Layer 3 of a small transformer language model trained on English Wikipedia (12 layers, counted from 0, width 96).
A neuron's activation on a vector x is SiLU(gate . x) times (in . x), where the dot is the dot product.

Input weights of the MLP neurons that the questions are about. A number n stands for (n - 128) times 0.0058.
n15 gate: 130, 127, 127, 119, 126, 137, 147, 138, 150, 161, 92, 104, 142, 120, 90, 152, 115, 107, 109, 142, 200, 168, 59, 127, 159, 135, 78, 147, 103, 151, 140, 155, 157, 163, 131, 100, 112, 135, 178, 147, 181, 202, 135, 123, 122, 87, 107, 172, 149, 100, 140, 143, 85, 55, 75, 91, 138, 105, 122, 86, 145, 131, 194, 155, 178, 239, 136, 74, 72, 82, 131, 86, 115, 170, 100, 99, 120, 108, 130, 150, 130, 73, 145, 157, 125, 98, 150, 181, 73, 184, 146, 130, 100, 151, 107, 138
n67 gate: 96, 191, 190, 133, 176, 88, 131, 120, 168, 126, 135, 115, 112, 122, 102, 129, 32, 175, 80, 69, 188, 128, 136, 196, 154, 147, 120, 113, 224, 129, 136, 126, 98, 197, 149, 128, 84, 86, 113, 110, 160, 57, 121, 74, 136, 147, 199, 160, 127, 167, 173, 108, 113, 120, 134, 168, 94, 82, 114, 210, 114, 121, 142, 162, 123, 153, 55, 196, 149, 123, 116, 161, 152, 137, 160, 108, 160, 149, 92, 95, 88, 191, 69, 127, 113, 102, 78, 104, 118, 144, 136, 146, 46, 174, 69, 102
n179 gate: 112, 71, 160, 119, 126, 185, 144, 98, 43, 103, 141, 153, 184, 127, 149, 107, 112, 88, 109, 169, 124, 52, 175, 128, 106, 128, 95, 138, 133, 110, 141, 191, 100, 79, 99, 138, 169, 128, 143, 172, 171, 99, 132, 149, 199, 177, 119, 174, 50, 137, 91, 108, 143, 128, 113, 160, 86, 121, 82, 108, 55, 162, 145, 157, 164, 135, 77, 146, 160, 151, 190, 94, 61, 178, 174, 117, 174, 139, 121, 74, 153, 116, 91, 133, 115, 223, 149, 136, 101, 165, 153, 106, 109, 147, 154, 153
n180 gate: 122, 132, 171, 92, 130, 128, 223, 98, 83, 139, 101, 197, 78, 171, 183, 132, 151, 146, 154, 142, 117, 136, 165, 104, 143, 61, 76, 173, 100, 142, 130, 224, 104, 161, 123, 142, 150, 114, 97, 101, 99, 126, 181, 96, 147, 61, 110, 202, 158, 95, 95, 156, 161, 141, 171, 111, 28, 177, 95, 222, 161, 187, 160, 99, 185, 133, 89, 76, 145, 150, 115, 127, 133, 44, 143, 87, 166, 142, 54, 103, 118, 105, 102, 100, 138, 133, 164, 120, 90, 112, 197, 90, 140, 114, 201, 129
n219 gate: 156, 126, 137, 122, 112, 145, 188, 145, 106, 74, 94, 110, 123, 129, 130, 127, 131, 151, 114, 168, 138, 124, 204, 153, 128, 117, 142, 146, 136, 114, 40, 72, 136, 65, 199, 162, 159, 140, 79, 179, 169, 78, 89, 102, 105, 163, 108, 185, 111, 164, 62, 144, 185, 59, 130, 132, 174, 78, 147, 151, 175, 97, 91, 151, 135, 179, 109, 140, 75, 141, 130, 177, 85, 211, 100, 139, 96, 163, 138, 101, 162, 104, 103, 150, 98, 153, 148, 143, 114, 141, 134, 136, 223, 95, 109, 142
n300 gate: 163, 136, 114, 158, 152, 119, 127, 100, 94, 146, 178, 104, 174, 132, 125, 119, 60, 111, 232, 87, 78, 133, 108, 158, 140, 163, 144, 168, 154, 142, 146, 126, 168, 112, 169, 162, 99, 57, 161, 154, 169, 143, 140, 122, 143, 137, 112, 141, 140, 114, 142, 116, 73, 142, 106, 129, 107, 115, 123, 169, 129, 61, 148, 124, 151, 158, 94, 183, 133, 165, 134, 94, 90, 117, 198, 72, 143, 167, 81, 133, 78, 110, 114, 150, 176, 158, 161, 178, 203, 167, 152, 122, 119, 160, 123, 116
n361 gate: 90, 130, 74, 64, 220, 97, 181, 131, 98, 119, 187, 100, 77, 120, 163, 55, 104, 185, 95, 103, 101, 110, 134, 146, 94, 192, 130, 108, 129, 123, 139, 127, 146, 136, 79, 149, 90, 76, 126, 113, 110, 176, 200, 55, 131, 122, 137, 97, 81, 176, 189, 96, 137, 126, 116, 129, 117, 135, 186, 173, 142, 117, 177, 121, 111, 141, 87, 94, 86, 158, 172, 179, 77, 101, 151, 104, 130, 111, 114, 90, 152, 159, 71, 132, 137, 192, 135, 183, 116, 130, 112, 136, 85, 88, 159, 169
n15 in: 156, 164, 165, 103, 135, 156, 134, 152, 111, 160, 83, 78, 119, 168, 65, 78, 116, 182, 123, 186, 127, 87, 79, 131, 109, 122, 248, 151, 143, 119, 185, 143, 110, 108, 120, 141, 124, 160, 165, 186, 106, 84, 148, 55, 134, 134, 80, 147, 97, 97, 165, 101, 92, 95, 183, 86, 121, 119, 131, 138, 106, 121, 151, 111, 120, 139, 83, 110, 150, 100, 125, 139, 168, 175, 147, 97, 129, 144, 131, 125, 130, 128, 124, 144, 145, 122, 141, 95, 84, 140, 104, 149, 110, 98, 87, 112
n67 in: 164, 105, 178, 197, 118, 114, 188, 162, 134, 79, 127, 145, 100, 148, 130, 119, 149, 202, 136, 98, 96, 86, 110, 118, 135, 88, 132, 145, 121, 155, 81, 178, 114, 80, 163, 77, 45, 59, 106, 104, 136, 145, 129, 166, 93, 160, 99, 62, 109, 112, 120, 172, 149, 143, 104, 86, 117, 80, 81, 104, 148, 136, 146, 87, 181, 135, 92, 110, 75, 141, 132, 102, 101, 77, 146, 124, 166, 151, 122, 115, 163, 132, 57, 157, 130, 128, 190, 107, 103, 120, 135, 155, 160, 35, 140, 108
n179 in: 122, 125, 88, 105, 104, 133, 143, 128, 125, 146, 128, 109, 139, 155, 192, 135, 95, 84, 121, 145, 79, 157, 92, 163, 115, 94, 88, 187, 125, 126, 84, 102, 155, 184, 110, 77, 118, 86, 114, 160, 159, 69, 89, 125, 156, 145, 103, 148, 137, 99, 98, 119, 53, 161, 73, 167, 126, 137, 109, 121, 149, 108, 78, 70, 140, 113, 132, 94, 111, 116, 82, 88, 80, 247, 49, 140, 109, 112, 128, 84, 151, 94, 131, 144, 151, 108, 179, 148, 114, 132, 107, 136, 157, 129, 121, 154
n180 in: 29, 127, 142, 153, 119, 100, 132, 64, 186, 101, 152, 153, 83, 94, 42, 109, 108, 96, 37, 93, 136, 81, 88, 141, 134, 142, 165, 127, 155, 122, 143, 91, 105, 92, 163, 127, 59, 89, 149, 77, 73, 107, 141, 132, 140, 149, 175, 122, 120, 98, 97, 172, 150, 155, 126, 129, 148, 151, 153, 145, 139, 91, 114, 82, 102, 129, 132, 79, 75, 134, 140, 130, 92, 121, 137, 214, 114, 118, 188, 130, 117, 86, 120, 134, 147, 79, 152, 129, 116, 96, 103, 171, 120, 181, 124, 172
n219 in: 130, 136, 56, 155, 127, 114, 108, 170, 120, 114, 89, 59, 123, 93, 159, 169, 139, 121, 150, 131, 121, 127, 164, 112, 152, 160, 126, 67, 139, 125, 132, 184, 141, 174, 163, 113, 119, 137, 133, 168, 158, 128, 140, 131, 135, 196, 125, 150, 154, 115, 83, 180, 151, 98, 172, 154, 154, 106, 108, 124, 81, 130, 74, 95, 147, 77, 111, 65, 66, 49, 124, 152, 126, 126, 110, 88, 208, 137, 130, 166, 103, 130, 108, 136, 43, 141, 130, 144, 151, 141, 144, 147, 98, 136, 137, 90
n300 in: 132, 123, 101, 112, 97, 205, 126, 153, 102, 159, 167, 129, 71, 135, 143, 102, 132, 130, 108, 100, 108, 107, 209, 123, 177, 69, 75, 116, 112, 143, 140, 190, 156, 141, 156, 105, 150, 166, 126, 123, 105, 148, 164, 167, 117, 137, 134, 96, 179, 80, 82, 110, 132, 175, 182, 125, 150, 172, 123, 129, 122, 94, 152, 54, 82, 138, 126, 160, 163, 85, 140, 159, 148, 100, 180, 106, 147, 87, 134, 66, 150, 162, 110, 146, 132, 111, 172, 98, 73, 106, 105, 68, 101, 110, 143, 147
n361 in: 73, 140, 126, 104, 130, 155, 122, 101, 104, 63, 184, 138, 122, 148, 186, 81, 105, 162, 103, 177, 92, 84, 159, 98, 75, 181, 134, 117, 98, 133, 134, 140, 86, 143, 129, 160, 182, 65, 101, 93, 157, 124, 163, 70, 131, 109, 171, 120, 126, 187, 125, 116, 157, 139, 106, 98, 120, 149, 111, 122, 117, 156, 121, 132, 101, 144, 104, 222, 148, 123, 169, 107, 102, 101, 157, 142, 152, 102, 103, 172, 110, 135, 93, 83, 107, 155, 120, 93, 148, 86, 90, 132, 141, 98, 80, 170

Each question shows a token from some text and the vector x that enters the MLP there. A number n stands for (n - 128) times 0.019.

"ip": 76, 133, 114, 73, 107, 106, 127, 129, 180, 165, 98, 111, 147, 130, 100, 158, 168, 130, 67, 64, 137, 134, 113, 158, 127, 137, 142, 150, 115, 148, 137, 175, 149, 107, 144, 148, 119, 100, 96, 142, 125, 71, 97, 142, 84, 149, 166, 89, 98, 141, 134, 129, 100, 147, 119, 100, 115, 116, 113, 105, 131, 156, 150, 128, 98, 88, 77, 112, 109, 158, 57, 147, 139, 121, 139, 131, 138, 95, 84, 108, 110, 117, 102, 127, 162, 119, 128, 107, 107, 156, 113, 158, 166, 106, 112, 115
Which neuron lights up most? n67

" a": 140, 120, 136, 111, 131, 129, 92, 123, 130, 148, 171, 129, 164, 118, 115, 101, 122, 81, 115, 126, 138, 133, 118, 131, 98, 87, 111, 144, 130, 114, 101, 142, 139, 160, 140, 132, 100, 134, 168, 126, 104, 65, 93, 180, 138, 99, 87, 120, 164, 152, 150, 81, 109, 108, 137, 149, 158, 115, 95, 99, 130, 151, 116, 121, 128, 70, 171, 129, 163, 99, 140, 142, 127, 161, 166, 128, 115, 193, 122, 123, 130, 111, 83, 123, 117, 166, 152, 129, 147, 170, 163, 160, 124, 145, 148, 91
Which neuron lights up most? n179

"y": 112, 119, 111, 150, 74, 189, 95, 130, 181, 137, 147, 137, 124, 83, 178, 149, 160, 105, 133, 116, 158, 163, 149, 118, 140, 129, 128, 93, 130, 148, 155, 146, 133, 130, 132, 111, 109, 133, 153, 194, 104, 113, 108, 151, 113, 136, 167, 118, 144, 138, 163, 166, 142, 95, 149, 162, 164, 125, 159, 109, 141, 103, 150, 136, 114, 61, 89, 141, 81, 106, 88, 153, 170, 120, 135, 36, 162, 135, 127, 110, 129, 75, 72, 99, 118, 157, 150, 117, 111, 123, 128, 143, 119, 136, 149, 138
The most active neuron and its activation: n361, at about 0.28

"d": 119, 127, 117, 143, 127, 122, 174, 99, 134, 141, 151, 140, 126, 135, 117, 135, 170, 84, 125, 76, 80, 178, 134, 95, 109, 85, 170, 95, 125, 159, 90, 149, 113, 129, 104, 158, 107, 146, 148, 130, 105, 112, 111, 132, 145, 130, 101, 80, 167, 147, 152, 95, 69, 170, 115, 81, 120, 127, 144, 124, 145, 97, 130, 133, 151, 153, 157, 160, 109, 144, 156, 89, 140, 106, 126, 132, 128, 81, 82, 123, 114, 142, 119, 139, 138, 89, 96, 124, 167, 138, 141, 164, 144, 166, 119, 145
Which two neurons fire most, strongest first? n219, n15

" and": 151, 118, 105, 131, 123, 135, 67, 114, 121, 114, 118, 132, 130, 91, 120, 179, 186, 114, 126, 160, 105, 122, 135, 106, 112, 119, 137, 74, 144, 97, 162, 122, 105, 128, 163, 103, 143, 182, 133, 124, 115, 102, 99, 146, 108, 174, 117, 148, 145, 163, 159, 115, 107, 86, 117, 98, 152, 121, 136, 136, 113, 119, 112, 75, 126, 120, 162, 170, 198, 113, 138, 166, 135, 123, 134, 105, 167, 129, 84, 105, 96, 128, 157, 143, 108, 92, 91, 153, 143, 157, 178, 125, 180, 136, 120, 92
Which two neurons fire most, strongest first? n180, n67

"il": 132, 145, 133, 187, 63, 190, 125, 138, 121, 168, 186, 107, 161, 145, 110, 123, 142, 146, 110, 170, 136, 138, 100, 78, 105, 169, 130, 135, 125, 72, 116, 131, 104, 102, 115, 145, 127, 135, 123, 97, 142, 113, 168, 128, 112, 98, 176, 110, 146, 109, 70, 141, 113, 123, 131, 99, 179, 149, 157, 109, 148, 124, 89, 97, 148, 131, 156, 122, 135, 106, 105, 133, 160, 144, 157, 133, 151, 89, 113, 109, 128, 132, 205, 106, 129, 156, 115, 110, 177, 120, 110, 149, 79, 165, 101, 136
The most active neuron and its activation: n67, at about 0.44

"ver": 133, 117, 99, 97, 113, 151, 58, 112, 124, 131, 98, 123, 113, 127, 49, 133, 146, 152, 139, 144, 117, 71, 143, 150, 131, 122, 106, 188, 132, 74, 110, 125, 132, 148, 164, 138, 105, 126, 139, 116, 73, 151, 97, 127, 122, 106, 152, 97, 125, 135, 118, 159, 98, 182, 148, 98, 127, 101, 124, 101, 123, 134, 162, 131, 111, 132, 111, 103, 143, 101, 151, 160, 164, 130, 114, 92, 135, 147, 138, 154, 126, 148, 90, 98, 182, 111, 126, 137, 164, 136, 221, 181, 93, 145, 84, 108
Which neuron lights up most? n179

" for": 130, 132, 97, 113, 81, 137, 87, 111, 158, 124, 87, 125, 198, 136, 85, 104, 142, 146, 173, 158, 131, 126, 140, 135, 116, 128, 138, 163, 176, 139, 146, 143, 122, 112, 189, 160, 146, 137, 104, 138, 97, 152, 146, 133, 126, 151, 178, 123, 109, 136, 173, 126, 91, 162, 160, 128, 181, 132, 119, 130, 117, 94, 95, 85, 152, 33, 166, 155, 162, 83, 160, 147, 130, 145, 146, 153, 133, 92, 105, 152, 139, 118, 114, 137, 141, 130, 112, 122, 141, 158, 122, 96, 50, 166, 110, 105
Which neuron lights up most? n300

"b": 100, 124, 151, 106, 131, 129, 52, 130, 138, 128, 157, 168, 123, 170, 151, 127, 162, 128, 57, 118, 80, 112, 100, 162, 76, 128, 118, 111, 111, 106, 124, 97, 134, 133, 138, 196, 63, 146, 130, 86, 115, 132, 103, 116, 62, 68, 124, 120, 108, 109, 116, 118, 118, 156, 148, 99, 90, 98, 130, 180, 116, 110, 109, 125, 87, 129, 113, 149, 139, 137, 106, 148, 167, 135, 176, 113, 122, 112, 120, 153, 140, 126, 131, 168, 153, 141, 126, 127, 105, 136, 105, 109, 144, 129, 142, 148
Which neuron lights up most? n361

"it": 134, 167, 97, 95, 124, 126, 134, 105, 140, 111, 187, 159, 166, 112, 129, 111, 179, 102, 68, 113, 172, 155, 121, 123, 118, 136, 99, 122, 131, 98, 116, 109, 127, 106, 161, 80, 90, 163, 160, 83, 99, 223, 129, 104, 110, 104, 105, 106, 124, 119, 130, 105, 128, 77, 131, 89, 137, 78, 130, 116, 142, 155, 140, 137, 112, 73, 115, 117, 93, 145, 100, 150, 166, 143, 130, 93, 124, 131, 132, 120, 89, 132, 201, 92, 183, 184, 153, 127, 128, 124, 135, 143, 89, 127, 129, 147
Which neuron lights up most? n179

"at": 159, 140, 128, 94, 108, 117, 124, 128, 190, 143, 128, 153, 105, 148, 136, 185, 127, 118, 36, 109, 183, 111, 161, 139, 76, 174, 168, 131, 143, 149, 103, 110, 95, 99, 136, 103, 138, 85, 130, 137, 139, 124, 129, 149, 128, 140, 116, 159, 98, 110, 171, 63, 109, 99, 116, 110, 124, 142, 113, 97, 127, 157, 117, 131, 131, 92, 117, 131, 134, 110, 129, 113, 142, 112, 134, 138, 144, 110, 112, 109, 157, 115, 143, 168, 119, 82, 112, 162, 137, 57, 155, 158, 162, 121, 164, 84
The most active neuron and its activation: n300, at about 0.33

"0": 130, 69, 72, 133, 128, 144, 65, 132, 171, 116, 167, 121, 103, 129, 144, 131, 183, 121, 149, 138, 164, 161, 145, 117, 126, 85, 166, 154, 134, 106, 122, 129, 110, 165, 88, 116, 120, 125, 127, 144, 135, 88, 108, 132, 112, 112, 175, 132, 123, 134, 186, 140, 126, 113, 146, 134, 121, 114, 136, 53, 150, 108, 111, 144, 122, 109, 127, 165, 127, 108, 123, 144, 154, 141, 148, 132, 106, 119, 117, 126, 140, 111, 220, 112, 151, 154, 155, 131, 142, 146, 107, 183, 172, 132, 125, 127
Which three neurons fire most, strongest first? n67, n300, n180

",": 125, 95, 129, 152, 109, 135, 36, 117, 95, 113, 157, 115, 137, 118, 121, 208, 158, 98, 122, 159, 128, 109, 127, 126, 119, 101, 126, 110, 126, 149, 152, 146, 133, 108, 134, 164, 144, 115, 100, 137, 160, 133, 96, 145, 106, 102, 116, 131, 146, 82, 134, 158, 111, 114, 87, 84, 114, 129, 88, 139, 145, 122, 120, 115, 91, 94, 149, 189, 164, 113, 118, 141, 128, 159, 129, 138, 124, 120, 122, 94, 92, 112, 144, 154, 121, 111, 132, 162, 92, 125, 142, 145, 227, 137, 153, 116
Which three neurons fire most, strongest first? n179, n180, n67

"ing": 159, 147, 95, 99, 84, 133, 150, 117, 150, 148, 150, 114, 139, 145, 99, 116, 154, 105, 171, 107, 147, 162, 150, 153, 157, 178, 137, 89, 135, 100, 117, 121, 127, 97, 139, 59, 123, 181, 138, 179, 142, 130, 139, 110, 108, 154, 195, 120, 181, 106, 140, 100, 122, 129, 139, 84, 128, 146, 162, 160, 93, 117, 105, 109, 93, 49, 135, 133, 51, 142, 146, 116, 150, 147, 142, 131, 114, 95, 167, 94, 142, 136, 148, 107, 154, 180, 100, 147, 133, 124, 121, 139, 154, 160, 144, 89
The most active neuron and its activation: n67, at about 0.49

"us": 121, 111, 125, 107, 166, 134, 145, 105, 129, 120, 116, 144, 122, 125, 136, 113, 164, 124, 131, 166, 152, 109, 123, 138, 150, 121, 169, 141, 152, 96, 128, 178, 116, 69, 192, 108, 115, 109, 147, 113, 101, 103, 115, 138, 91, 134, 145, 107, 92, 115, 130, 98, 92, 116, 108, 108, 103, 122, 102, 108, 71, 99, 70, 187, 71, 109, 122, 101, 204, 156, 116, 128, 118, 152, 86, 89, 149, 129, 120, 97, 117, 174, 144, 142, 77, 185, 181, 137, 167, 142, 123, 144, 103, 126, 156, 104
The most active neuron and its activation: n180, at about 0.12

" from": 94, 155, 86, 148, 141, 130, 94, 165, 116, 118, 73, 60, 138, 87, 141, 96, 147, 127, 185, 136, 150, 156, 142, 122, 139, 110, 99, 133, 197, 135, 117, 124, 131, 91, 196, 141, 159, 153, 144, 122, 123, 162, 125, 148, 119, 132, 130, 150, 101, 145, 125, 85, 114, 126, 129, 85, 157, 159, 101, 163, 123, 118, 89, 107, 133, 66, 162, 120, 190, 123, 135, 101, 148, 121, 168, 118, 140, 114, 116, 92, 98, 144, 150, 129, 110, 133, 124, 125, 159, 210, 152, 137, 110, 130, 123, 113
Which two neurons fire most, strongest first? n300, n180

"le": 107, 125, 128, 91, 108, 140, 105, 93, 219, 135, 83, 116, 167, 135, 123, 147, 138, 113, 119, 143, 133, 113, 158, 166, 122, 146, 93, 139, 119, 122, 94, 130, 99, 133, 92, 138, 119, 163, 161, 137, 132, 112, 131, 119, 134, 148, 178, 128, 77, 135, 126, 124, 98, 133, 135, 129, 120, 97, 117, 88, 71, 146, 137, 131, 135, 78, 125, 110, 146, 128, 77, 109, 117, 114, 143, 132, 122, 143, 155, 151, 73, 159, 121, 186, 133, 73, 103, 118, 81, 93, 158, 210, 98, 144, 92, 98
The most active neuron and its activation: n300, at about 0.38

"a": 124, 134, 139, 147, 145, 141, 99, 126, 203, 129, 151, 147, 137, 160, 123, 152, 151, 97, 95, 98, 129, 144, 173, 141, 167, 100, 160, 143, 101, 128, 64, 110, 164, 119, 136, 114, 142, 148, 107, 124, 144, 104, 87, 142, 114, 119, 110, 155, 77, 74, 135, 61, 101, 152, 123, 120, 135, 110, 105, 68, 101, 162, 118, 153, 171, 78, 92, 90, 132, 137, 149, 115, 118, 114, 149, 151, 130, 117, 130, 126, 114, 147, 144, 149, 131, 118, 99, 128, 136, 83, 116, 153, 147, 98, 113, 106
Which neuron lights up most? n361

"r": 159, 183, 182, 112, 110, 83, 56, 104, 143, 112, 144, 108, 164, 149, 149, 122, 160, 145, 121, 139, 161, 161, 164, 99, 137, 129, 177, 84, 65, 99, 124, 87, 129, 163, 131, 130, 88, 84, 115, 124, 145, 136, 136, 130, 156, 98, 141, 139, 90, 156, 130, 94, 115, 80, 120, 86, 121, 132, 117, 126, 110, 97, 102, 117, 112, 106, 118, 127, 126, 102, 90, 106, 92, 89, 158, 91, 163, 103, 119, 152, 149, 125, 111, 148, 156, 83, 113, 107, 152, 102, 100, 131, 97, 127, 135, 97
Which three neurons fire most, strongest first? n179, n180, n67

"ist": 142, 195, 105, 143, 140, 100, 84, 149, 167, 120, 169, 130, 139, 146, 155, 91, 159, 143, 157, 141, 147, 89, 135, 100, 118, 143, 174, 199, 140, 126, 140, 84, 121, 99, 120, 119, 84, 154, 144, 180, 128, 122, 185, 147, 119, 103, 123, 132, 110, 139, 137, 166, 104, 100, 123, 131, 133, 186, 115, 98, 102, 95, 113, 111, 87, 77, 122, 164, 105, 121, 91, 33, 159, 123, 85, 123, 144, 151, 116, 131, 142, 158, 138, 169, 176, 182, 153, 129, 74, 140, 134, 123, 146, 121, 118, 108
Which two neurons fire most, strongest first? n180, n219

"ol": 163, 159, 180, 117, 92, 162, 67, 120, 171, 131, 132, 107, 133, 78, 91, 138, 122, 146, 121, 146, 152, 125, 139, 121, 122, 109, 140, 127, 133, 144, 130, 91, 102, 137, 130, 82, 94, 152, 175, 122, 156, 129, 127, 127, 100, 163, 157, 111, 147, 166, 88, 126, 124, 116, 111, 87, 100, 144, 82, 103, 127, 98, 162, 88, 122, 128, 154, 121, 105, 134, 126, 100, 101, 136, 213, 125, 84, 125, 61, 121, 146, 107, 154, 62, 109, 114, 128, 110, 182, 95, 111, 137, 121, 105, 117, 138
The most active neuron and its activation: n179, at about 0.18

" P": 126, 129, 117, 161, 109, 96, 79, 97, 178, 134, 122, 122, 150, 109, 147, 152, 119, 142, 127, 125, 142, 105, 113, 118, 124, 191, 128, 143, 110, 144, 139, 102, 220, 107, 106, 128, 162, 140, 134, 123, 113, 100, 123, 178, 129, 91, 121, 111, 122, 136, 103, 113, 102, 138, 129, 104, 146, 112, 159, 148, 133, 125, 114, 107, 100, 109, 115, 114, 168, 113, 127, 140, 150, 153, 119, 132, 92, 117, 116, 143, 115, 126, 142, 164, 133, 132, 115, 123, 106, 141, 88, 141, 123, 123, 164, 95
Which neuron lights up most? n67

"er": 128, 165, 156, 82, 125, 124, 89, 57, 145, 151, 86, 105, 107, 140, 146, 95, 113, 118, 97, 141, 108, 164, 100, 147, 132, 161, 148, 77, 145, 150, 150, 161, 100, 182, 104, 112, 96, 162, 144, 153, 104, 126, 64, 145, 130, 83, 138, 86, 128, 92, 100, 139, 122, 126, 139, 66, 112, 80, 106, 93, 165, 106, 114, 140, 109, 124, 165, 135, 149, 124, 137, 128, 141, 121, 126, 122, 171, 140, 142, 103, 127, 71, 122, 123, 111, 127, 131, 153, 147, 162, 147, 122, 121, 108, 114, 109
Which neuron lights up most? n15

"ric": 104, 113, 104, 80, 106, 140, 115, 98, 140, 183, 140, 150, 132, 102, 175, 117, 127, 163, 125, 148, 101, 97, 118, 114, 123, 119, 94, 124, 129, 151, 68, 141, 143, 100, 165, 139, 91, 100, 138, 116, 113, 124, 83, 130, 139, 111, 171, 106, 125, 125, 183, 58, 113, 132, 97, 120, 112, 148, 105, 135, 109, 101, 108, 118, 143, 113, 140, 106, 102, 157, 81, 142, 162, 93, 172, 78, 150, 100, 118, 85, 140, 157, 145, 117, 181, 77, 150, 160, 90, 119, 160, 109, 64, 137, 172, 148
Which neuron lights up most? n300

"id": 149, 112, 103, 163, 83, 152, 112, 89, 137, 145, 119, 158, 125, 155, 133, 113, 158, 120, 103, 118, 101, 158, 110, 95, 95, 133, 80, 98, 139, 52, 113, 93, 148, 138, 141, 74, 136, 134, 125, 97, 123, 103, 104, 131, 156, 95, 143, 134, 144, 182, 64, 61, 96, 128, 116, 122, 120, 163, 189, 128, 164, 120, 109, 131, 74, 87, 131, 149, 137, 115, 145, 126, 105, 161, 128, 44, 105, 162, 171, 102, 136, 118, 148, 140, 133, 163, 108, 146, 165, 136, 92, 148, 150, 140, 109, 135
The most active neuron and its activation: n67, at about 0.65

"an": 133, 98, 154, 144, 146, 118, 101, 93, 169, 122, 174, 111, 189, 146, 95, 135, 157, 100, 162, 179, 132, 115, 127, 126, 143, 114, 230, 145, 153, 89, 141, 153, 117, 76, 161, 66, 161, 72, 93, 159, 132, 109, 111, 137, 112, 97, 122, 125, 77, 119, 136, 122, 110, 151, 143, 93, 98, 131, 121, 116, 121, 109, 129, 101, 103, 107, 209, 114, 220, 153, 147, 103, 109, 148, 106, 122, 160, 134, 161, 139, 150, 154, 114, 109, 130, 97, 106, 129, 179, 167, 154, 141, 147, 126, 124, 143
Which neuron lights up most? n219

"ar": 132, 144, 133, 136, 108, 128, 108, 171, 150, 183, 160, 158, 132, 120, 159, 138, 117, 138, 165, 147, 131, 125, 122, 125, 127, 168, 107, 131, 142, 112, 113, 168, 155, 91, 175, 129, 93, 104, 128, 129, 155, 165, 53, 143, 129, 89, 135, 106, 118, 103, 130, 81, 95, 114, 163, 105, 117, 97, 108, 119, 163, 144, 93, 104, 117, 114, 121, 191, 130, 115, 80, 114, 127, 134, 161, 110, 137, 77, 97, 98, 143, 130, 148, 118, 172, 114, 169, 117, 105, 74, 139, 107, 99, 117, 130, 90
The most active neuron and its activation: n300, at about 2.4

"e": 119, 154, 140, 128, 49, 117, 110, 125, 177, 133, 134, 112, 140, 152, 132, 131, 178, 98, 112, 154, 100, 131, 147, 100, 198, 122, 92, 69, 104, 135, 151, 132, 124, 105, 61, 103, 138, 170, 169, 170, 159, 121, 82, 136, 133, 171, 103, 104, 132, 119, 119, 126, 147, 122, 119, 111, 125, 130, 141, 117, 98, 130, 117, 127, 114, 101, 239, 136, 151, 106, 137, 163, 115, 127, 130, 141, 108, 111, 167, 112, 153, 147, 159, 113, 119, 151, 110, 157, 155, 137, 78, 128, 115, 154, 120, 139
Which three neurons fire most, strongest first? n67, n361, n15

" the": 120, 88, 134, 128, 135, 145, 50, 143, 136, 124, 133, 136, 187, 85, 117, 127, 141, 114, 121, 163, 161, 112, 139, 149, 107, 161, 68, 134, 115, 127, 139, 151, 116, 133, 114, 137, 98, 100, 129, 148, 132, 150, 122, 180, 155, 67, 117, 130, 168, 147, 167, 80, 119, 137, 114, 98, 128, 118, 84, 142, 111, 128, 89, 113, 148, 103, 140, 151, 130, 122, 175, 107, 168, 132, 132, 123, 197, 150, 163, 132, 125, 112, 101, 128, 115, 119, 125, 160, 168, 96, 156, 121, 89, 106, 108, 140
Which neuron lights up most? n180

" is": 171, 119, 128, 99, 90, 120, 83, 142, 172, 147, 134, 119, 127, 136, 123, 134, 121, 79, 128, 138, 121, 168, 123, 109, 131, 146, 106, 160, 135, 127, 101, 164, 156, 153, 156, 184, 137, 86, 110, 149, 113, 117, 131, 145, 105, 187, 109, 164, 75, 131, 133, 84, 105, 134, 95, 102, 121, 136, 135, 120, 98, 89, 130, 116, 106, 104, 170, 163, 162, 108, 165, 184, 122, 139, 135, 59, 151, 139, 120, 98, 119, 125, 110, 210, 132, 55, 126, 149, 104, 148, 121, 169, 121, 111, 155, 138
The most active neuron and its activation: n300, at about 1.5

"in": 119, 133, 117, 142, 74, 160, 88, 76, 131, 147, 144, 156, 168, 105, 140, 145, 176, 127, 123, 141, 120, 164, 151, 134, 128, 109, 125, 94, 163, 143, 133, 146, 105, 126, 142, 120, 155, 101, 104, 111, 95, 113, 142, 93, 137, 84, 155, 96, 203, 147, 105, 150, 155, 130, 136, 105, 149, 203, 140, 68, 138, 123, 132, 131, 125, 133, 156, 101, 149, 118, 100, 137, 145, 113, 123, 152, 121, 116, 160, 140, 138, 148, 99, 121, 187, 142, 115, 128, 109, 93, 151, 145, 145, 146, 191, 147
The most active neuron and its activation: n180, at about 1

"mer": 109, 149, 147, 87, 146, 138, 81, 129, 221, 142, 108, 149, 166, 143, 127, 120, 94, 104, 127, 186, 92, 142, 111, 165, 92, 139, 133, 126, 154, 109, 122, 121, 131, 84, 130, 110, 105, 165, 209, 113, 113, 84, 150, 127, 89, 85, 125, 114, 152, 121, 122, 159, 134, 132, 134, 133, 140, 55, 103, 118, 127, 145, 86, 107, 116, 65, 134, 120, 190, 132, 145, 121, 88, 134, 121, 79, 136, 162, 168, 130, 150, 138, 167, 114, 137, 144, 92, 129, 119, 213, 114, 140, 137, 131, 118, 94
The most active neuron and its activation: n361, at about 0.28

"9": 134, 150, 92, 95, 192, 131, 92, 144, 109, 101, 147, 137, 127, 157, 159, 129, 109, 141, 155, 118, 148, 139, 128, 132, 106, 122, 184, 139, 131, 130, 104, 112, 107, 151, 125, 154, 136, 115, 161, 94, 168, 119, 126, 120, 133, 74, 140, 137, 152, 141, 181, 132, 117, 150, 141, 100, 104, 112, 126, 87, 138, 117, 117, 93, 136, 97, 120, 126, 150, 101, 119, 158, 195, 179, 149, 76, 94, 72, 147, 142, 110, 114, 199, 67, 150, 97, 155, 144, 150, 107, 94, 162, 184, 96, 172, 103
Which neuron lights up most? n67

"h": 164, 114, 130, 120, 105, 98, 110, 115, 161, 117, 163, 125, 145, 142, 128, 163, 140, 162, 191, 105, 167, 95, 179, 135, 92, 129, 133, 58, 98, 144, 124, 155, 122, 76, 125, 129, 103, 134, 142, 137, 193, 147, 138, 134, 93, 91, 102, 89, 105, 107, 64, 111, 126, 132, 128, 126, 117, 177, 104, 75, 109, 133, 100, 127, 167, 79, 189, 141, 118, 112, 122, 141, 126, 128, 96, 109, 113, 100, 110, 150, 111, 161, 113, 108, 93, 177, 119, 110, 187, 116, 102, 134, 138, 116, 144, 134
The most active neuron and its activation: n180, at about 0.56